Layer 7 of a small transformer language model trained on English Wikipedia (13 layers, counted from 0, width 128).
In attention head 2, each number of a token's query is one row of weights dot the token's vector x. The head spreads its attention over the tokens so far by the softmax of query dot key.

Query weights of the head. A number n stands for (n - 500) times 0.00066.
q0: 368 452 352 684 642 470 586 451 638 400 638 444 529 508 542 652 463 534 521 427 392 491 321 517 512 461 462 717 441 448 343 565 455 394 511 427 540 508 395 533 326 483 523 680 497 665 568 631 577 580 627 580 600 399 624 526 374 523 652 495 328 521 566 408 638 574 416 517 500 462 482 347 355 587 451 366 545 598 590 533 508 444 366 492 699 530 557 383 394 528 495 580 410 398 481 346 525 436 486 342 449 417 631 390 562 553 406 484 639 601 503 523 648 398 535 617 434 508 529 574 502 497 558 405 511 522 442 629
q1: 568 575 611 519 337 514 514 535 426 505 484 567 635 448 416 417 562 548 454 397 548 383 608 458 358 614 447 317 600 481 439 537 284 441 484 620 375 505 451 482 542 505 638 332 663 543 395 477 535 385 540 481 477 533 278 494 557 601 497 508 495 595 369 480 425 528 435 546 616 549 398 515 549 389 624 672 652 344 550 472 367 439 616 428 425 468 541 543 687 603 540 430 586 639 578 518 634 593 694 519 503 400 667 370 584 622 542 575 500 492 455 347 435 620 575 556 477 408 545 426 531 405 375 393 385 632 432 550
q2: 436 650 417 497 473 581 553 524 611 594 535 555 534 250 370 554 581 612 490 521 580 415 396 463 272 512 356 484 537 437 409 454 276 628 322 750 526 477 350 652 581 487 332 488 756 511 384 509 425 562 503 407 512 467 588 500 609 621 472 616 563 461 377 396 565 435 411 598 391 617 606 500 418 448 584 452 584 472 540 506 342 537 512 448 338 473 475 610 693 543 538 490 583 609 595 542 331 468 691 605 596 343 592 451 534 726 640 532 433 436 385 244 440 440 558 305 444 396 593 471 492 392 374 482 440 645 464 448
q3: 564 597 624 503 393 398 546 664 567 486 492 469 545 564 412 387 597 506 472 523 537 390 520 517 465 491 289 403 522 644 590 487 323 520 383 452 489 383 553 571 480 485 544 349 691 430 445 411 530 464 522 414 371 522 393 523 678 457 488 624 464 443 247 824 511 606 443 602 598 576 500 544 581 291 531 640 577 435 579 539 505 542 632 477 432 426 466 639 672 421 451 360 615 451 453 534 450 602 451 583 551 468 488 387 509 706 552 443 393 350 325 322 423 530 424 506 431 387 607 572 639 448 415 514 484 556 453 463
q4: 449 546 519 584 648 699 583 408 378 503 619 633 495 600 625 534 343 468 500 542 449 595 475 620 450 511 551 506 492 533 562 661 670 446 633 446 562 460 541 482 332 522 474 533 480 487 535 432 456 363 511 574 509 590 586 543 345 594 606 337 431 487 729 237 489 523 598 248 459 494 512 409 448 624 369 536 378 469 377 508 522 472 593 487 466 642 459 451 361 528 438 562 396 549 405 377 519 473 419 321 474 609 468 618 624 447 346 638 508 534 571 695 494 522 545 611 443 585 484 503 342 547 600 492 476 403 310 445
q5: 500 465 347 497 621 692 437 408 497 517 383 488 486 596 715 539 497 564 562 521 296 807 479 455 477 518 571 636 417 503 406 614 637 392 643 480 639 649 328 556 353 440 448 652 335 584 644 581 488 396 491 515 476 503 585 454 434 455 551 398 447 538 692 483 583 452 566 417 500 311 425 428 363 651 357 451 374 488 355 615 503 429 529 590 550 480 352 480 347 476 591 618 491 527 368 359 529 347 570 429 521 523 537 661 554 411 491 586 418 348 693 700 515 390 423 608 401 526 539 464 462 459 544 460 533 380 485 508
q6: 546 609 443 440 485 596 500 489 569 777 444 590 303 473 626 594 433 440 679 426 283 648 508 480 444 613 515 691 721 381 654 410 445 789 535 774 690 662 691 467 627 350 371 300 531 439 541 623 678 260 317 317 543 477 584 452 456 571 615 459 604 392 666 824 620 405 583 552 645 524 406 634 424 547 496 385 323 527 321 488 634 644 602 570 430 258 313 579 512 457 582 373 591 638 221 290 504 229 436 470 370 411 355 518 563 519 528 402 478 422 413 560 393 504 587 618 674 390 522 357 392 214 263 583 449 404 439 387
q7: 400 258 427 580 476 535 516 229 554 708 337 579 474 543 508 416 640 508 388 267 472 581 579 516 715 595 644 681 574 326 457 475 559 308 714 325 519 671 612 600 472 683 590 469 313 431 576 316 393 380 549 566 572 504 698 621 464 508 657 388 640 355 881 223 515 640 553 451 762 248 521 246 407 634 346 489 372 705 335 386 255 441 416 496 469 515 733 473 264 433 572 728 443 536 458 417 574 354 581 406 544 403 516 703 429 347 324 629 538 291 720 649 492 330 383 496 440 431 571 522 500 685 533 534 496 376 473 618
q8: 336 633 712 556 524 521 522 515 443 447 574 525 563 518 617 523 578 603 456 512 488 362 436 758 531 457 435 414 467 539 335 514 536 435 512 636 438 509 404 532 463 519 557 243 457 534 533 519 604 542 415 470 540 512 190 375 606 553 375 506 376 711 475 461 518 540 512 431 419 566 555 391 809 607 584 480 460 362 598 649 506 555 586 533 454 560 463 607 497 695 307 371 580 553 479 447 407 608 475 564 407 503 617 580 540 693 419 414 462 595 491 497 728 392 357 419 441 694 314 471 577 350 509 423 523 479 551 322
q9: 523 632 626 412 248 402 513 613 746 544 376 554 555 512 437 492 614 555 391 575 525 329 425 635 398 642 240 548 334 541 317 385 258 420 365 613 600 339 394 417 580 475 668 516 366 572 266 335 484 619 500 308 437 480 500 364 657 483 403 536 348 347 451 617 391 699 275 680 492 646 758 782 573 450 640 711 870 317 865 574 544 663 310 455 425 553 312 476 666 438 416 268 662 504 702 637 406 413 670 714 521 528 650 309 684 479 479 295 480 542 344 326 443 455 556 151 420 293 535 610 547 565 504 532 547 697 533 422
q10: 325 384 269 647 365 576 290 582 483 497 562 493 459 507 404 503 239 690 334 429 442 257 459 538 651 588 497 705 426 540 604 557 496 442 447 635 549 318 596 536 507 624 287 366 650 553 516 679 569 385 627 583 493 526 261 427 552 476 627 477 440 491 504 540 395 472 608 594 315 500 706 462 531 378 324 690 620 534 598 402 581 473 513 415 514 566 550 510 767 503 523 632 451 580 556 398 500 349 410 333 363 689 500 453 578 358 424 520 613 405 655 773 533 493 482 387 572 394 683 490 459 636 586 396 538 403 367 494
q11: 473 581 421 463 258 199 439 376 378 336 492 539 596 525 397 615 240 348 826 688 457 715 670 431 419 359 250 589 627 727 449 256 509 535 361 674 336 556 462 338 336 549 280 496 642 523 393 543 554 618 594 538 461 309 618 356 504 742 231 476 626 347 445 395 558 673 562 408 426 298 617 893 399 547 469 645 478 436 696 542 582 423 483 485 534 413 272 483 706 411 622 594 392 209 517 593 479 671 177 492 633 468 531 368 650 641 270 591 719 308 626 735 421 504 366 366 639 546 641 383 349 437 604 574 412 639 759 452
q12: 599 719 379 595 459 582 654 442 418 729 478 739 539 314 565 542 328 647 471 761 618 647 530 358 408 363 264 536 293 589 575 345 386 488 642 504 333 443 615 612 508 477 566 698 405 410 577 573 632 364 525 411 485 662 376 214 542 477 458 547 616 601 808 159 233 481 686 332 407 438 440 534 465 583 466 288 462 466 455 376 753 538 305 497 575 647 409 383 560 346 467 456 515 524 581 376 411 550 562 496 664 428 488 472 435 470 239 489 561 383 400 542 348 393 493 431 469 412 657 450 663 337 475 471 737 385 585 656
q13: 672 362 717 421 511 558 610 262 518 418 389 440 709 621 568 427 696 496 500 470 417 703 537 629 628 336 700 430 400 614 418 633 677 205 434 267 343 658 676 386 693 702 273 463 267 442 453 538 272 438 404 445 549 678 412 458 371 436 454 443 573 414 307 648 468 606 460 400 510 715 672 306 512 459 419 593 519 589 504 563 318 530 460 533 571 547 665 659 547 589 532 453 619 466 670 323 522 493 569 535 620 422 442 469 208 511 394 665 645 534 640 458 784 511 480 236 523 496 518 335 587 533 510 478 629 562 504 531
q14: 459 369 541 544 402 481 539 426 545 463 485 615 657 575 554 603 334 682 537 367 465 324 648 430 551 355 328 289 595 414 458 581 615 508 609 448 485 406 709 448 442 500 476 485 458 437 478 554 444 367 416 642 562 415 508 547 415 739 275 486 721 402 976 848 507 604 518 316 389 480 452 517 320 458 417 486 281 595 621 557 482 363 411 660 318 541 402 471 308 629 383 380 555 576 367 684 463 446 484 540 623 399 693 383 569 500 361 548 420 672 570 566 448 425 531 531 755 133 947 575 592 478 514 375 518 545 500 703
q15: 450 521 424 599 367 327 820 405 430 621 602 658 408 651 555 752 361 640 388 339 750 597 367 305 282 433 413 152 383 682 427 609 521 572 512 558 579 571 323 471 373 596 459 492 492 511 492 612 561 471 557 527 404 619 621 275 688 516 620 653 260 381 546 348 583 273 401 601 554 544 471 278 520 445 575 543 615 308 606 492 530 681 511 542 277 538 366 390 500 672 677 587 591 257 542 618 515 455 452 549 488 589 459 445 378 555 628 212 227 681 719 556 765 335 542 468 404 569 593 507 463 523 754 405 688 519 600 478
q16: 500 491 493 366 711 476 440 497 432 587 674 510 477 562 419 659 641 369 721 653 454 761 608 557 635 472 427 685 552 408 588 398 605 472 473 567 507 204 428 489 528 284 482 376 496 459 281 585 581 439 540 384 412 469 311 489 496 711 677 440 294 561 553 724 335 620 352 342 462 525 376 388 479 451 573 478 556 542 691 593 513 434 551 475 479 459 548 446 800 372 437 452 338 519 412 389 507 387 504 411 630 434 529 552 734 441 295 574 483 594 292 284 435 490 519 567 454 344 576 441 298 554 500 584 432 473 279 298
q17: 579 464 399 500 659 727 277 658 665 554 443 508 552 382 191 366 464 329 578 628 714 455 500 362 398 540 335 571 647 673 587 489 706 682 457 536 573 572 477 555 686 315 611 453 484 318 377 460 698 625 274 336 500 516 488 255 415 496 382 553 441 423 509 565 465 415 519 463 558 845 575 203 607 572 453 548 585 456 397 239 576 416 508 411 404 380 243 377 513 810 489 416 585 442 701 649 700 394 308 485 399 462 582 358 640 596 508 373 515 532 480 244 453 711 550 189 553 446 787 666 624 430 354 377 564 508 484 541
q18: 443 550 355 299 449 462 372 405 450 440 266 508 379 542 373 449 568 672 603 319 603 621 645 743 565 500 572 676 461 631 504 644 437 380 539 429 436 693 419 603 373 637 431 492 468 403 325 544 313 565 327 546 520 401 460 311 472 643 512 515 527 504 810 610 599 584 675 435 379 464 372 274 472 500 532 439 512 559 778 348 207 425 340 328 473 576 543 432 578 371 556 574 458 564 553 718 346 261 412 485 642 385 423 478 709 324 396 481 395 504 281 480 512 838 602 603 596 695 184 793 564 427 474 542 415 786 366 562
q19: 633 286 434 572 377 515 611 649 533 630 597 466 507 389 477 615 527 542 820 492 436 504 358 393 617 372 489 484 489 393 475 758 362 550 389 411 291 614 235 405 511 378 508 533 629 648 467 679 540 593 388 467 458 394 773 577 760 405 699 439 519 683 496 566 504 477 711 647 702 504 311 554 461 451 469 607 401 492 751 381 335 538 405 453 567 325 645 551 441 522 461 315 307 332 456 524 566 596 431 639 564 521 422 553 481 530 546 518 789 665 607 324 529 559 662 287 523 580 351 323 649 346 300 489 387 326 515 620
q20: 735 409 500 183 701 362 287 653 397 438 517 518 375 461 257 372 580 585 547 431 697 507 432 441 408 410 465 444 400 447 678 426 570 588 596 561 611 514 397 337 654 437 392 511 547 681 378 467 500 444 552 500 551 637 570 470 353 405 261 634 514 563 581 272 406 445 385 597 385 593 587 600 585 788 356 473 511 543 593 550 548 634 363 468 417 504 463 622 545 557 559 599 542 497 343 559 294 414 603 737 267 688 377 396 529 410 661 552 575 579 427 390 528 578 626 398 646 310 490 214 375 507 524 750 405 443 546 399
q21: 403 503 511 349 485 507 446 555 602 651 629 185 683 617 662 383 620 461 508 247 427 304 508 387 406 335 416 612 462 323 404 234 545 395 662 682 588 500 196 669 539 497 532 579 415 367 400 395 563 588 438 459 345 668 590 269 469 496 446 424 560 588 437 254 626 562 515 291 486 425 560 636 752 615 406 401 554 603 420 481 281 408 541 363 538 370 433 304 649 683 350 673 671 510 644 427 399 627 480 536 670 293 745 486 412 332 702 592 635 684 558 586 691 594 418 508 403 493 562 504 659 403 650 349 468 383 534 593
q22: 714 540 428 479 467 714 365 446 544 238 610 618 455 576 537 469 702 300 544 507 444 564 412 478 336 559 422 253 298 369 366 619 536 455 242 529 595 479 471 430 770 487 534 391 638 628 604 410 730 327 599 486 612 457 315 591 353 254 357 454 427 296 600 461 611 526 743 378 819 606 601 492 473 633 466 469 466 541 610 412 553 478 238 540 500 572 429 421 465 452 574 372 529 547 525 510 616 669 451 346 489 409 492 476 489 607 665 560 542 637 665 594 435 731 354 631 331 662 538 483 427 413 434 660 542 536 290 362
q23: 622 354 153 356 462 526 426 519 492 681 662 415 583 757 527 389 337 629 584 611 453 654 355 519 462 392 419 476 450 519 344 353 302 496 432 443 166 500 549 379 718 480 738 496 430 496 519 858 537 465 437 541 438 620 590 433 488 450 430 526 787 659 364 572 415 375 556 504 395 468 335 547 654 492 626 260 566 469 485 725 742 458 623 486 489 489 451 504 532 366 482 762 619 308 493 451 730 562 575 569 368 711 448 421 527 580 442 592 412 492 442 543 357 354 342 399 407 526 522 493 493 478 346 507 773 560 598 194
q24: 460 389 504 410 138 595 432 572 511 328 532 571 542 573 444 472 421 435 768 664 556 519 381 481 550 590 532 422 718 460 716 580 428 617 606 352 397 331 372 437 508 578 688 610 361 422 388 458 525 466 511 456 651 482 542 504 492 530 451 327 676 479 724 186 798 474 259 573 605 439 387 376 538 701 632 541 481 452 593 441 493 552 561 427 344 504 754 482 637 578 294 547 435 571 540 344 518 458 435 263 354 609 807 316 261 515 515 504 599 679 568 595 544 427 530 470 515 768 394 651 513 609 423 468 681 361 598 322
q25: 321 619 511 403 596 492 433 507 473 478 478 519 406 500 398 323 535 346 538 698 684 436 430 315 578 457 489 362 388 725 602 631 508 291 573 293 418 507 633 545 516 453 696 607 574 621 504 524 485 807 500 530 708 217 512 250 686 437 504 349 565 471 253 568 545 457 549 556 405 604 296 250 580 457 564 611 296 543 558 577 493 718 240 663 384 364 504 597 292 446 589 557 504 719 245 493 652 537 587 596 731 426 516 370 590 647 390 556 518 543 413 658 656 477 444 680 579 685 452 310 715 731 573 590 489 752 360 442
q26: 616 527 611 295 274 489 634 319 406 518 493 437 672 717 526 466 459 496 532 338 530 654 463 310 496 485 623 615 569 424 649 428 500 672 337 579 546 486 421 353 515 487 561 475 467 500 567 578 411 439 264 352 496 554 545 797 444 630 507 584 482 581 591 629 372 220 713 299 520 719 373 390 368 449 580 527 741 375 284 504 465 507 675 421 555 218 449 653 326 456 574 427 561 574 525 322 291 486 598 514 530 629 621 353 548 841 507 489 524 533 459 608 511 676 454 478 470 518 524 552 475 539 658 125 490 569 457 359
q27: 541 564 673 376 488 285 395 368 736 409 611 674 426 284 467 542 320 416 744 512 454 428 372 664 523 475 524 409 241 606 913 600 384 525 337 307 472 809 833 483 336 670 551 549 517 447 448 634 319 466 496 415 773 335 492 525 437 546 412 555 455 241 305 524 516 492 468 415 526 645 282 436 538 450 443 542 542 376 545 812 468 483 391 415 413 472 626 292 639 611 587 578 299 572 676 591 565 579 780 535 483 445 526 767 400 591 311 424 394 658 693 416 419 472 611 429 458 270 237 617 582 702 667 608 372 459 391 702
q28: 528 525 326 549 543 523 702 451 343 747 781 437 365 600 472 482 397 580 453 484 366 380 317 365 461 778 470 398 663 469 410 417 571 654 462 283 485 692 538 389 547 671 464 419 472 504 342 599 348 249 399 393 528 181 863 536 448 646 468 493 427 367 505 418 511 460 492 387 663 420 525 387 388 500 606 547 535 621 729 488 411 871 489 650 527 697 680 564 680 500 485 648 598 440 134 461 416 467 384 411 661 441 637 525 606 671 377 699 559 559 674 552 496 412 416 421 326 443 578 518 503 523 650 665 485 473 637 317
q29: 519 404 614 582 496 493 496 452 521 428 558 404 467 416 525 470 568 583 504 404 554 573 560 648 579 397 629 652 539 563 278 519 469 561 685 448 469 493 350 474 446 463 434 563 643 662 387 424 607 474 612 535 629 403 293 533 449 568 536 443 381 546 609 313 493 619 798 412 290 526 739 276 292 582 506 644 554 730 468 356 415 365 569 379 458 555 480 661 500 595 568 522 369 490 462 578 747 601 754 267 403 500 273 623 332 638 392 339 358 450 522 413 330 653 277 489 464 642 762 426 561 455 646 360 580 423 698 540
q30: 395 598 367 461 588 390 529 333 346 573 627 520 519 618 274 567 447 672 145 516 350 529 404 476 638 842 696 182 608 539 320 736 539 675 516 605 658 549 445 656 398 486 380 472 411 361 387 447 547 349 404 362 561 637 471 397 598 399 467 511 168 566 722 552 636 333 461 401 522 413 580 585 686 600 518 511 423 460 620 620 730 572 695 446 604 364 334 667 420 512 488 344 551 661 457 515 417 737 611 477 492 454 641 575 347 392 390 523 588 163 626 328 206 469 338 200 374 512 454 447 521 563 665 342 628 622 520 620
q31: 519 487 664 592 402 517 328 826 552 429 500 246 368 555 599 451 518 672 435 500 457 561 465 429 453 458 493 680 664 580 415 525 413 589 445 416 611 507 607 685 532 482 195 188 514 510 765 571 486 451 314 335 603 586 489 468 564 365 740 530 538 756 645 648 734 393 497 489 286 620 504 395 543 602 554 426 461 627 447 584 524 384 609 443 518 326 562 480 411 518 608 489 558 513 422 362 414 477 255 446 362 407 413 687 405 563 493 541 396 613 443 443 500 390 579 632 536 637 407 543 387 720 451 459 348 569 586 352

Each question shows a short text with each token's key, already scaled and adjusted for position as the last token sees it. A number n stands for (n - 500) times 0.0032.

Then comes the last token's vector x. A number n stands for (n - 500) times 0.013.

0 "d": 463 633 435 570 585 485 469 581 324 625 360 498 509 568 605 504 498 502 407 399 508 508 545 529 504 539 547 436 571 524 597 431
1 ". ": 474 533 449 513 555 492 587 559 187 410 447 497 494 537 463 500 495 492 537 490 496 529 463 459 559 531 427 459 429 486 531 496
2 "14": 467 517 456 526 681 504 619 426 159 503 432 415 474 626 396 455 476 377 480 536 416 558 528 469 599 629 521 611 604 586 571 473
3 "5": 517 494 460 553 674 517 545 414 156 496 480 376 536 596 464 428 527 463 381 615 486 612 525 479 632 591 572 520 568 608 544 476
4 "7": 603 507 464 507 610 532 547 446 191 510 442 486 572 496 468 386 576 448 468 553 450 563 534 444 594 579 564 443 528 573 587 495
5 ") ": 526 513 500 489 593 528 510 562 152 401 432 402 486 516 456 473 481 505 498 544 529 528 492 455 538 556 546 448 564 520 521 487
x: 335 612 475 478 526 494 339 520 503 374 544 359 401 507 395 670 744 434 562 384 452 536 534 539 551 538 509 494 523 668 543 700 498 521 400 450 577 622 464 485 517 270 494 455 531 404 503 476 471 563 446 480 588 420 578 588 459 458 509 445 442 497 209 588 534 460 439 464 554 476 562 469 509 488 473 569 502 558 419 506 401 454 572 660 454 423 730 571 593 562 527 549 531 343 545 366 605 507 458 465 602 488 465 575 500 457 507 495 555 594 586 622 634 622 676 538 594 515 387 446 348 497 390 494 391 411 378 508
To which token does the last token give the most attention? 2 "14"

0 "ap": 424 525 448 467 439 516 429 515 370 490 401 506 602 529 639 395 484 435 426 386 523 543 555 539 469 489 543 463 505 474 513 451
1 "ing ": 509 499 470 542 562 483 572 508 219 380 415 453 521 526 456 458 536 478 509 518 517 524 483 553 566 496 524 490 440 460 526 501
2 "of ": 459 511 426 526 594 496 609 518 230 377 422 427 526 547 509 439 493 422 533 494 510 548 506 539 533 535 482 527 440 509 540 499
3 "its ": 397 402 305 484 734 503 679 548 168 524 355 393 568 552 464 439 510 404 514 502 520 606 509 547 484 537 501 508 518 535 536 545
4 "nat": 503 427 314 411 658 509 656 560 197 502 472 515 630 516 506 441 558 378 510 466 478 674 486 538 409 597 610 497 495 647 578 532
5 "ure ": 523 500 449 473 675 486 536 615 169 560 454 421 547 547 482 422 605 414 441 539 448 606 460 518 526 588 552 459 462 469 534 536
x: 409 484 459 450 601 478 450 391 440 479 465 361 360 568 338 502 601 569 436 524 472 485 482 538 575 469 583 469 580 559 469 627 539 489 458 567 454 621 473 613 438 415 374 563 403 354 535 572 497 430 395 805 510 605 583 543 489 579 514 255 430 568 341 476 583 415 553 610 548 587 555 431 539 338 472 280 550 506 481 603 412 634 579 501 359 310 740 464 742 475 411 462 389 370 567 495 613 548 439 462 538 604 393 611 545 626 578 409 654 597 483 472 621 386 604 553 573 326 516 487 274 294 423 594 536 444 570 558
To which token does the last token give the most attention? 1 "ing "

0 "on": 511 584 411 530 592 496 445 567 316 527 303 587 598 457 581 420 530 433 454 473 514 646 518 526 503 483 577 394 620 530 559 500
1 "ens": 501 582 474 531 587 450 540 541 189 485 349 498 560 402 534 439 459 465 463 445 536 583 542 477 558 556 573 361 598 545 638 512
2 "is ": 517 499 482 506 555 476 528 592 186 402 405 442 564 486 414 461 522 503 525 518 499 555 396 518 510 539 560 474 489 508 600 529
3 "| ": 505 462 498 492 549 517 535 632 303 399 453 390 484 587 416 452 484 461 499 542 519 568 439 463 496 546 456 485 442 510 557 543
4 " ": 592 490 454 408 636 525 558 635 247 483 380 455 535 562 440 453 560 459 464 497 462 579 469 510 514 593 518 520 504 550 520 533
5 "| ": 532 494 461 449 587 565 508 647 280 485 477 427 429 602 413 451 468 406 469 541 475 601 489 436 479 628 479 479 485 527 523 607
x: 518 517 402 421 503 501 379 497 540 416 453 417 410 576 347 600 600 474 578 493 436 554 556 541 522 475 478 508 597 531 535 509 517 591 498 758 557 483 622 566 510 283 431 535 602 498 502 449 532 504 501 586 532 570 448 421 624 500 602 333 378 469 168 412 578 487 459 482 484 480 439 574 510 359 418 469 477 519 441 547 536 482 544 581 504 466 611 474 501 536 536 600 552 535 593 291 445 322 436 438 485 406 459 558 506 384 447 576 579 468 523 629 636 570 585 506 607 541 589 499 344 403 543 475 514 585 424 606
To which token does the last token give the most attention? 5 "| "

0 "the ": 534 573 431 576 621 455 648 528 154 426 407 461 556 541 506 442 493 415 503 514 556 561 475 469 509 512 507 499 469 501 558 493
1 "US ": 468 614 365 596 700 468 621 543 150 467 445 558 609 504 442 455 489 380 468 567 556 649 461 510 472 579 425 504 548 550 485 402
2 "after ": 459 502 412 548 634 511 644 501 163 449 367 429 481 524 511 448 533 410 458 565 452 555 592 570 604 601 546 456 492 472 477 550
3 "192": 482 502 411 474 600 468 569 395 196 365 466 487 475 573 366 525 523 447 392 478 502 613 524 490 545 525 565 495 556 606 575 520
4 "2": 518 484 397 495 652 529 498 537 197 518 422 431 497 570 543 429 516 467 410 534 478 592 514 541 621 596 592 473 534 633 562 508
5 ". ": 550 497 467 436 569 528 582 548 161 403 432 483 450 520 455 485 498 483 528 504 479 524 477 445 563 558 447 452 448 469 525 522
x: 325 573 532 509 511 507 377 506 507 426 395 477 378 480 357 424 736 420 527 397 439 526 526 518 540 609 585 547 528 631 607 581 508 433 543 483 608 644 466 580 462 455 436 543 560 420 551 461 430 608 478 494 524 494 509 547 488 475 489 490 423 411 146 476 627 500 521 486 545 563 511 458 466 450 376 519 423 525 507 456 470 481 565 545 505 464 733 534 443 608 586 519 430 588 569 382 585 401 424 420 445 475 395 606 507 437 544 559 539 476 551 589 579 635 564 569 550 534 451 438 368 523 533 569 532 557 397 561
Which two tokens does the last token look at most, in order? 5 ". ", 3 "192"

0 "–": 518 491 502 553 507 477 574 491 274 351 428 506 593 573 465 479 471 514 502 506 507 515 458 523 560 537 486 472 410 479 484 461
1 "05": 497 482 386 528 576 503 541 413 130 490 441 391 542 619 495 530 541 477 479 487 367 519 481 559 599 592 623 531 559 559 561 449
2 ", ": 494 503 470 530 552 509 579 518 239 338 433 489 509 565 505 461 495 467 501 560 505 535 474 471 535 587 475 453 433 485 528 477
3 "he ": 463 442 388 470 692 471 670 542 102 509 377 453 434 499 425 459 429 437 521 519 425 575 480 470 530 560 608 442 504 532 505 564
4 "li": 579 396 398 317 681 556 560 470 198 511 424 570 510 545 531 506 407 430 418 470 483 569 529 465 498 585 611 457 587 698 561 509
5 "ved ": 511 505 426 479 643 535 663 603 112 572 358 412 488 559 483 409 563 408 510 474 459 561 510 520 532 530 661 443 412 455 490 596
x: 467 398 384 469 591 466 385 394 574 500 362 287 378 521 402 637 615 497 533 546 597 504 569 495 443 434 422 432 488 661 489 601 570 482 527 531 555 707 567 576 584 456 517 673 448 313 516 496 446 543 456 522 559 612 446 608 480 539 641 435 432 631 300 452 536 494 469 677 480 607 532 423 451 371 431 299 480 587 327 541 556 594 705 575 533 561 743 426 610 476 485 487 470 383 582 243 596 503 483 363 381 463 465 643 567 619 531 577 469 463 606 630 485 591 507 490 495 417 505 439 386 351 419 422 504 268 554 483
To which token does the last token give the most attention? 0 "–"

0 "let": 526 540 516 521 475 475 495 498 296 451 443 572 529 356 607 437 510 505 366 464 473 495 478 571 519 510 568 439 596 480 589 497
1 ") ": 505 501 488 519 538 493 536 567 186 363 458 434 519 546 476 487 468 531 530 510 543 540 447 486 533 515 485 455 471 498 532 474
2 "daugh": 401 492 417 522 593 470 686 512 159 451 435 541 515 570 578 407 454 460 447 439 451 628 502 577 518 584 534 473 619 582 449 473
3 "t": 511 451 437 532 557 499 497 516 188 510 411 489 542 600 620 416 477 437 448 447 518 471 344 523 380 580 596 528 572 592 526 510
4 "ers": 503 422 523 493 532 478 531 562 96 487 417 532 561 498 568 398 406 547 492 408 524 502 437 527 584 486 485 469 498 561 559 560
5 ".": 585 499 487 422 601 565 554 533 144 549 421 404 560 617 477 424 414 397 466 474 465 549 464 517 590 493 529 500 506 569 475 443
x: 475 579 515 645 650 446 352 431 561 397 430 528 410 468 457 580 683 504 603 391 371 504 474 541 546 529 565 389 401 707 679 601 494 534 704 488 553 407 304 522 574 547 475 473 631 239 462 415 336 553 357 446 587 637 493 649 503 552 480 369 528 463 400 587 549 491 531 504 691 454 566 480 457 568 295 443 490 361 421 448 488 507 576 659 384 363 653 568 537 522 599 523 487 400 415 342 585 388 334 463 524 446 310 482 634 486 580 285 536 630 510 598 450 506 671 608 593 446 453 505 293 492 406 479 639 484 464 599
Which token does the last token look at most, and with what share of its attention? 1 ") ", with about 70%

0 "| ": 510 506 482 512 541 505 565 531 215 338 456 412 513 600 424 449 488 449 498 536 539 542 447 481 544 543 428 497 432 469 537 538
1 " ": 404 496 391 466 642 487 574 541 175 474 399 471 494 551 451 431 545 456 473 472 481 544 485 495 555 607 499 524 537 558 528 541
2 "|": 483 518 368 532 569 544 615 521 140 491 419 455 416 641 515 458 382 458 471 524 485 524 567 464 554 685 532 541 608 561 436 627
3 "\n": 487 494 471 474 551 515 545 551 127 341 410 437 546 543 480 467 500 537 539 534 549 503 476 476 535 568 476 497 475 449 479 466
4 "| ": 525 492 506 514 574 524 489 509 217 344 433 332 466 589 413 401 480 440 477 571 529 521 497 421 532 638 471 511 481 591 491 590
5 "Th": 631 597 413 465 592 581 587 455 168 489 416 422 498 553 600 415 498 403 584 475 539 484 470 458 615 545 434 652 569 593 508 534
x: 484 487 364 422 567 563 334 423 453 516 392 508 309 531 385 590 540 504 683 430 578 550 475 709 588 641 503 672 475 546 472 725 486 493 529 472 491 408 424 606 575 351 540 454 479 504 574 602 326 410 611 540 637 426 455 500 660 656 567 394 457 490 465 491 481 428 213 523 713 329 477 413 535 557 468 403 347 546 430 528 595 463 416 556 618 606 714 428 625 498 559 482 392 390 550 282 472 341 460 597 467 353 365 465 485 397 506 378 329 640 512 765 470 604 469 593 582 479 584 494 325 457 385 547 546 540 555 551
Which two tokens does the last token look at most, in order? 5 "Th", 3 "\n"

0 "Her": 522 607 412 509 613 564 488 530 316 535 430 575 568 465 611 456 463 449 380 528 537 553 566 482 544 494 512 466 524 488 561 423
1 "man": 470 590 399 501 600 544 496 553 257 550 419 590 560 520 524 525 462 407 378 480 416 576 548 567 468 503 593 443 645 526 587 452
2 "n ": 490 485 483 511 585 458 513 534 243 416 426 468 544 491 483 489 527 477 492 488 510 541 404 499 545 603 570 513 516 519 547 437
3 "E": 512 299 397 364 669 520 479 540 224 576 399 522 495 515 538 561 446 421 536 446 555 634 464 472 489 550 541 564 518 618 492 396
4 "th": 557 407 332 565 659 578 559 549 268 616 407 502 588 530 601 482 513 281 416 372 454 516 402 457 626 507 473 536 545 547 548 436
5 "é": 549 473 482 393 570 538 433 519 215 531 448 540 613 530 485 553 451 488 340 289 450 564 508 553 520 548 588 528 571 518 587 485
x: 534 575 475 325 584 511 412 401 630 519 565 589 573 519 428 519 504 530 581 308 449 568 507 599 612 669 553 430 501 574 671 469 492 619 554 500 561 620 418 352 588 304 524 697 474 200 578 379 478 469 478 489 483 709 490 548 360 432 354 355 423 443 500 447 513 474 378 357 671 477 460 499 468 508 433 587 308 313 430 564 525 535 451 722 207 512 597 545 535 588 616 448 370 376 624 426 657 479 409 625 415 411 505 470 435 352 527 629 501 432 636 494 596 571 645 579 481 451 584 651 420 449 446 585 388 491 509 595
To which token does the last token give the most attention? 3 "E"

0 "es": 561 545 465 466 535 474 518 523 217 472 348 477 574 534 568 475 487 469 476 368 466 668 502 527 550 460 561 406 543 521 653 546
1 "), ": 514 503 483 549 568 499 598 563 210 363 445 408 489 577 512 437 478 489 523 508 540 551 464 486 532 548 472 470 468 502 532 481
2 "and ": 455 533 401 551 615 499 614 485 240 390 370 403 471 548 445 445 458 453 498 509 496 563 512 489 549 562 531 469 529 477 549 538
3 "then ": 478 435 369 474 683 503 637 462 207 486 379 406 437 568 490 494 491 464 447 501 490 550 478 463 530 651 623 508 559 521 477 574
4 "became ": 498 460 377 464 679 514 629 534 89 449 409 370 422 494 508 410 546 434 544 521 518 587 517 517 486 601 627 439 494 505 556 614
5 "a ": 573 439 410 391 693 533 649 582 187 469 362 360 502 569 457 449 507 425 486 449 527 619 544 504 486 624 526 483 524 539 504 587
x: 372 505 443 557 705 561 305 448 429 410 408 373 398 482 387 527 543 516 561 446 537 593 593 534 487 481 549 414 594 560 522 443 614 492 273 468 575 476 465 631 490 383 465 381 607 348 379 457 471 485 497 554 585 601 458 464 487 484 671 445 545 520 233 470 511 559 389 549 504 526 464 551 513 498 328 342 474 593 442 482 527 446 496 638 471 493 854 433 544 489 581 549 539 609 626 445 529 576 428 438 404 460 477 592 519 567 467 615 519 563 468 659 501 576 538 518 616 522 568 517 557 324 563 556 481 391 398 601
To which token does the last token give the most attention? 1 "), "